Layer 7 of a small transformer language model trained on English Wikipedia (12 layers, counted from 0, width 128).
A neuron's activation on a vector x is GELU(weights . x + bias), where the dot is the dot product.
The model reads these tokens: "by" " on" " " "1" "5" " October"

The vector x that enters this layer's MLP at each token. A number n stands for n times 0.0065.
0 "by": -32 -150 -140 60 -137 0 117 -28 10 203 -106 -289 -97 -110 -45 180 125 364 64 -96 -2 33 -48 73 -92 -16 41 106 31 -5 120 -39 -67 -27 224 128 214 -5 -173 -50 -229 66 225 119 140 -61 -39 84 92 3 210 -92 44 143 95 201 -79 50 113 25 106 99 -229 150 18 -5 221 -95 -97 95 -60 -140 155 -140 21 121 53 124 27 22 -111 -65 34 73 53 38 169 -32 76 -170 -155 69 -116 123 73 -392 -72 -245 115 25 -37 -50 -29 70 -21 135 -28 -117 -24 105 -129 79 -88 102 126 -69 -118 -103 21 -46 4 116 -96 77 46 131 -64 42
1 " on": -51 258 30 56 -44 44 -26 -106 50 267 -87 -234 33 -156 -105 100 213 180 406 -260 292 -32 -15 204 173 118 -234 69 143 -56 115 -215 13 -190 227 35 147 56 56 -27 -138 -47 268 176 -41 198 -53 202 47 -87 304 217 -44 -2 143 64 -151 -266 -25 -82 91 -88 -23 105 -80 -66 59 27 66 148 -1 -53 -35 -124 43 180 -80 -29 -134 -256 32 -89 75 163 -152 -111 62 -6 196 -192 -187 130 -26 181 203 -393 -323 -201 24 160 -113 -221 49 246 -44 88 -77 -132 39 -24 0 -46 38 25 106 -40 -220 -52 4 58 110 80 108 376 -36 33 -111 -71
2 " ": 52 97 187 180 53 161 -154 -44 166 220 -164 -217 -173 -171 -191 12 135 112 129 -267 118 -132 -122 172 203 -153 -354 109 162 -82 201 -57 28 -32 265 48 44 24 -16 43 -191 -80 217 82 211 271 -247 131 189 -81 172 191 12 -189 126 45 -275 -374 114 -187 97 -5 -25 154 -35 -59 109 -209 44 64 63 -198 71 -96 73 180 9 -52 -130 -312 88 -30 100 125 -70 175 91 66 63 -116 -98 304 41 11 136 -169 -149 -286 73 100 46 -99 24 145 -279 127 -117 -38 6 66 -5 83 -122 -36 145 -131 -212 -35 35 -6 143 72 184 477 77 -92 -74 -31
3 "1": 116 116 128 69 8 36 -169 -110 110 291 -158 -161 -117 -297 -151 53 160 17 240 -275 197 -19 -97 98 251 -189 -206 75 136 -67 292 -80 6 88 202 69 183 -32 73 -148 -311 -112 151 134 117 259 -228 50 151 -158 106 238 1 -109 4 74 -246 -312 43 -66 147 -33 72 252 9 -121 -30 -194 172 20 64 -156 69 15 -69 164 53 -67 -189 -193 -15 -73 171 57 -127 151 123 94 112 -76 -84 298 26 -45 103 -254 -273 -102 144 153 134 -148 87 154 -409 214 -65 -44 -3 33 33 -21 -89 -25 152 -83 -161 -71 -47 47 196 121 257 349 119 -72 -207 6
4 "5": 126 149 63 103 75 25 -30 -23 179 197 -66 -210 -67 -344 -291 200 59 29 197 -227 178 15 -98 153 217 -131 -201 158 226 -138 274 -64 89 20 256 51 201 127 80 -25 -228 -65 241 -45 32 297 -195 247 125 -125 99 248 -75 -139 25 -26 -171 -237 11 -84 131 -29 -1 114 -52 -39 -3 -186 167 43 198 -62 118 49 -80 160 99 -10 -225 -120 -13 -36 214 168 -263 85 60 -82 27 -247 -195 191 10 -26 78 -269 -332 -176 118 146 73 -94 83 271 -131 202 -117 -96 112 112 -21 -44 -169 -98 47 -90 -103 -78 -29 24 85 139 182 358 29 -84 -137 -111
5 " October": 44 192 179 69 20 58 15 -24 67 261 37 -287 -28 -182 -85 16 94 76 207 -441 75 -62 -16 45 360 62 -304 149 37 -129 168 -38 -68 -62 242 22 120 195 127 94 -166 -67 142 -17 65 385 -161 70 100 -135 173 279 59 -11 -84 89 -215 -198 38 -9 259 -3 -72 99 -9 -90 291 -24 65 74 -25 -201 134 -39 135 165 9 -121 -181 -170 -76 -62 120 81 -220 67 170 -128 71 -258 -172 248 -57 92 73 -251 -472 -199 -142 153 44 -87 -89 239 48 252 -79 -182 112 89 -36 -109 -69 13 96 22 -144 -133 -15 43 125 120 159 381 72 -102 -27 -160

Each question shows the input weights of one neuron of the MLP. A number n stands for n times 0.0024.

n507 (bias -0.175): -95 0 96 86 40 127 -24 82 -20 -12 -131 34 28 -5 -75 12 50 21 -66 56 59 -63 21 -55 -95 -140 -42 -2 -63 31 172 52 -129 -126 75 7 -16 -101 -12 -7 -38 -112 35 -123 -30 -48 -44 88 36 -7 -179 -55 -145 -42 15 -26 71 -58 38 23 78 111 -97 133 28 -74 -179 -105 22 -36 -78 -38 -41 -117 34 -57 -14 103 -92 -32 48 -90 -26 46 -24 116 50 19 -73 -19 -17 -2 -7 -39 70 49 80 127 -10 53 -10 -96 -94 58 102 -132 127 55 -42 -271 -38 -29 100 -188 37 -26 145 -88 -57 -14 -33 -105 -136 80 -88 19 7 61
On which token does it fire most? 2 " "

n191 (bias -0.076): -32 -62 -74 13 137 -27 -3 -10 126 -94 44 -40 -85 -96 -8 -5 34 -32 59 -217 85 36 -157 26 -92 -50 31 -62 58 -109 27 95 57 122 61 3 -69 39 165 27 -156 -79 -56 78 -147 40 -89 112 -28 -55 -208 -65 -149 18 -3 -114 96 59 -104 47 16 -165 -29 -55 91 16 -91 -21 -24 56 125 -3 53 -148 -35 49 -13 5 121 -52 82 -55 -65 -55 130 -45 -112 88 -40 -153 35 226 -91 -15 53 118 57 -3 42 -160 50 122 41 -8 112 -46 -99 -47 -13 35 31 -102 -152 167 21 47 32 43 -49 -134 -76 173 -44 -117 -132 -76 18 19
On which token does it fire most, and how strongly? 4 "5", at about 1.1

n228 (bias -0.146): -74 -48 80 -40 34 -38 -72 -71 -61 -36 28 57 75 -36 -101 -56 -102 -100 -17 78 25 32 -42 7 41 7 -58 -139 80 -69 -7 -41 121 7 132 21 -109 -87 -260 -36 94 88 30 74 125 32 77 4 -24 -83 -2 -2 -84 51 112 -27 -4 31 116 171 38 77 2 109 -32 11 -13 -60 4 11 -7 -37 53 137 74 115 13 79 -21 -92 -9 -111 -33 -46 38 27 -17 31 18 101 -96 131 -2 -160 9 32 -4 -108 20 13 -18 -10 -17 -110 15 86 112 -11 -19 111 83 73 184 -151 16 -13 -9 27 -9 22 -33 -92 -35 -16 46 -61 -73 25
On which token does it fire most? 2 " "

n468 (bias -0.229): 17 -113 177 -131 -18 -29 -28 -152 -61 -58 -155 -106 -33 136 15 91 -101 -217 72 -108 173 22 20 96 41 80 -18 -3 -6 -54 -97 95 100 -65 123 -38 -14 27 -78 -96 -92 20 138 -76 88 -5 -64 -46 -113 36 -51 -105 -134 52 -35 -105 54 8 110 91 32 114 -77 -118 -33 57 -195 -11 -129 66 -107 146 -88 -35 0 56 194 -49 -111 -16 -218 142 -165 68 -112 -32 -179 -34 23 -116 -97 -53 0 -156 83 -14 51 26 -3 -114 28 0 3 -33 -87 72 55 74 -93 135 -54 94 -17 78 -164 -142 -15 -81 -85 -128 158 50 -17 -105 -121 20 -40 -195
On which token does it fire most? 4 "5"

n32 (bias -0.070): -32 -87 -58 2 46 11 0 -20 -5 -37 -9 47 -2 -53 169 -96 -86 -10 83 -155 -59 -54 -51 -118 4 -54 -6 109 -43 -121 69 68 -94 -80 79 30 -13 58 -4 62 18 -11 -85 -192 -49 -39 25 -16 57 -93 -64 -47 9 -63 20 45 60 10 104 -4 -124 92 -90 -55 54 31 47 -22 -102 -113 -88 -18 -114 23 -52 11 -55 -30 107 224 -144 -149 -37 -45 46 -7 -15 -9 -29 31 30 40 9 -88 -25 -41 -44 -128 -67 38 0 8 -83 -13 263 -89 36 -65 86 -59 29 33 18 0 18 -65 -30 -5 -30 45 -122 -22 44 121 -35 -142 85 -66
On which token does it fire most, and how strongly? 5 " October", at about 0.83

n255 (bias -0.076): -33 104 236 -9 93 39 -144 -69 6 -52 -88 125 122 6 -12 136 -50 -109 67 -29 -31 46 -376 -12 23 18 98 103 101 -69 114 79 157 -85 84 -28 14 -106 41 -18 -65 0 -185 -67 -83 54 -119 -82 -77 250 22 -110 -95 123 21 -84 43 -148 83 -149 196 -113 -15 18 -59 9 -9 -208 -21 -103 -136 82 27 37 24 -114 85 79 -9 135 -51 -62 -190 27 -56 84 -6 -6 -115 45 -136 -94 69 -20 -9 -140 62 98 62 -51 -139 28 -56 -262 -53 127 6 -3 -49 -90 38 45 -3 113 60 33 110 -161 -21 83 18 69 -94 67 -120 80 -65 0
On which token does it fire most, and how strongly? 3 "1", at about 0.83

n389 (bias -0.275): -8 35 110 -24 14 -3 -42 -39 256 93 -11 0 -169 -105 -89 81 -45 -62 55 -84 -20 -23 -37 125 124 -5 44 65 -62 83 55 55 144 8 -73 36 -5 -120 -126 134 34 -61 -197 49 -118 -59 -205 0 86 -40 98 -42 -3 -72 -127 -70 125 80 -108 179 -27 -41 62 95 -31 53 32 69 -40 8 -46 42 11 105 43 37 -95 74 66 20 -153 -8 16 75 -146 181 -58 8 -51 61 22 -205 89 59 67 -188 -29 40 56 0 -35 35 -45 -100 32 18 -144 -70 -106 -143 -26 -3 -33 84 49 -123 -52 -27 148 24 -13 -121 32 -140 161 -103 75 150
On which token does it fire most? 3 "1"

n102 (bias -0.120): 173 14 156 0 68 -43 15 114 -23 41 149 86 -19 60 -101 95 -74 -89 -100 -20 17 36 -75 -32 78 68 -16 104 -83 -45 83 -59 -5 -87 5 31 -150 -166 32 39 -25 112 -151 -18 176 -31 -108 102 67 -82 169 -13 8 155 58 -78 -7 61 -146 114 79 74 76 -67 121 -77 -7 -138 -5 -25 76 20 -80 29 -18 104 144 -67 50 52 71 37 32 -38 -94 -30 -64 73 -142 78 -5 -91 -86 34 -58 41 -45 -15 -72 -150 20 -67 -2 -46 -15 46 -61 58 107 -71 -104 -30 -147 -120 84 -103 8 18 -108 45 85 199 75 -111 -62 -42 -77 23
On which two tokens does it fire most, strongest first? 4 "5", 3 "1"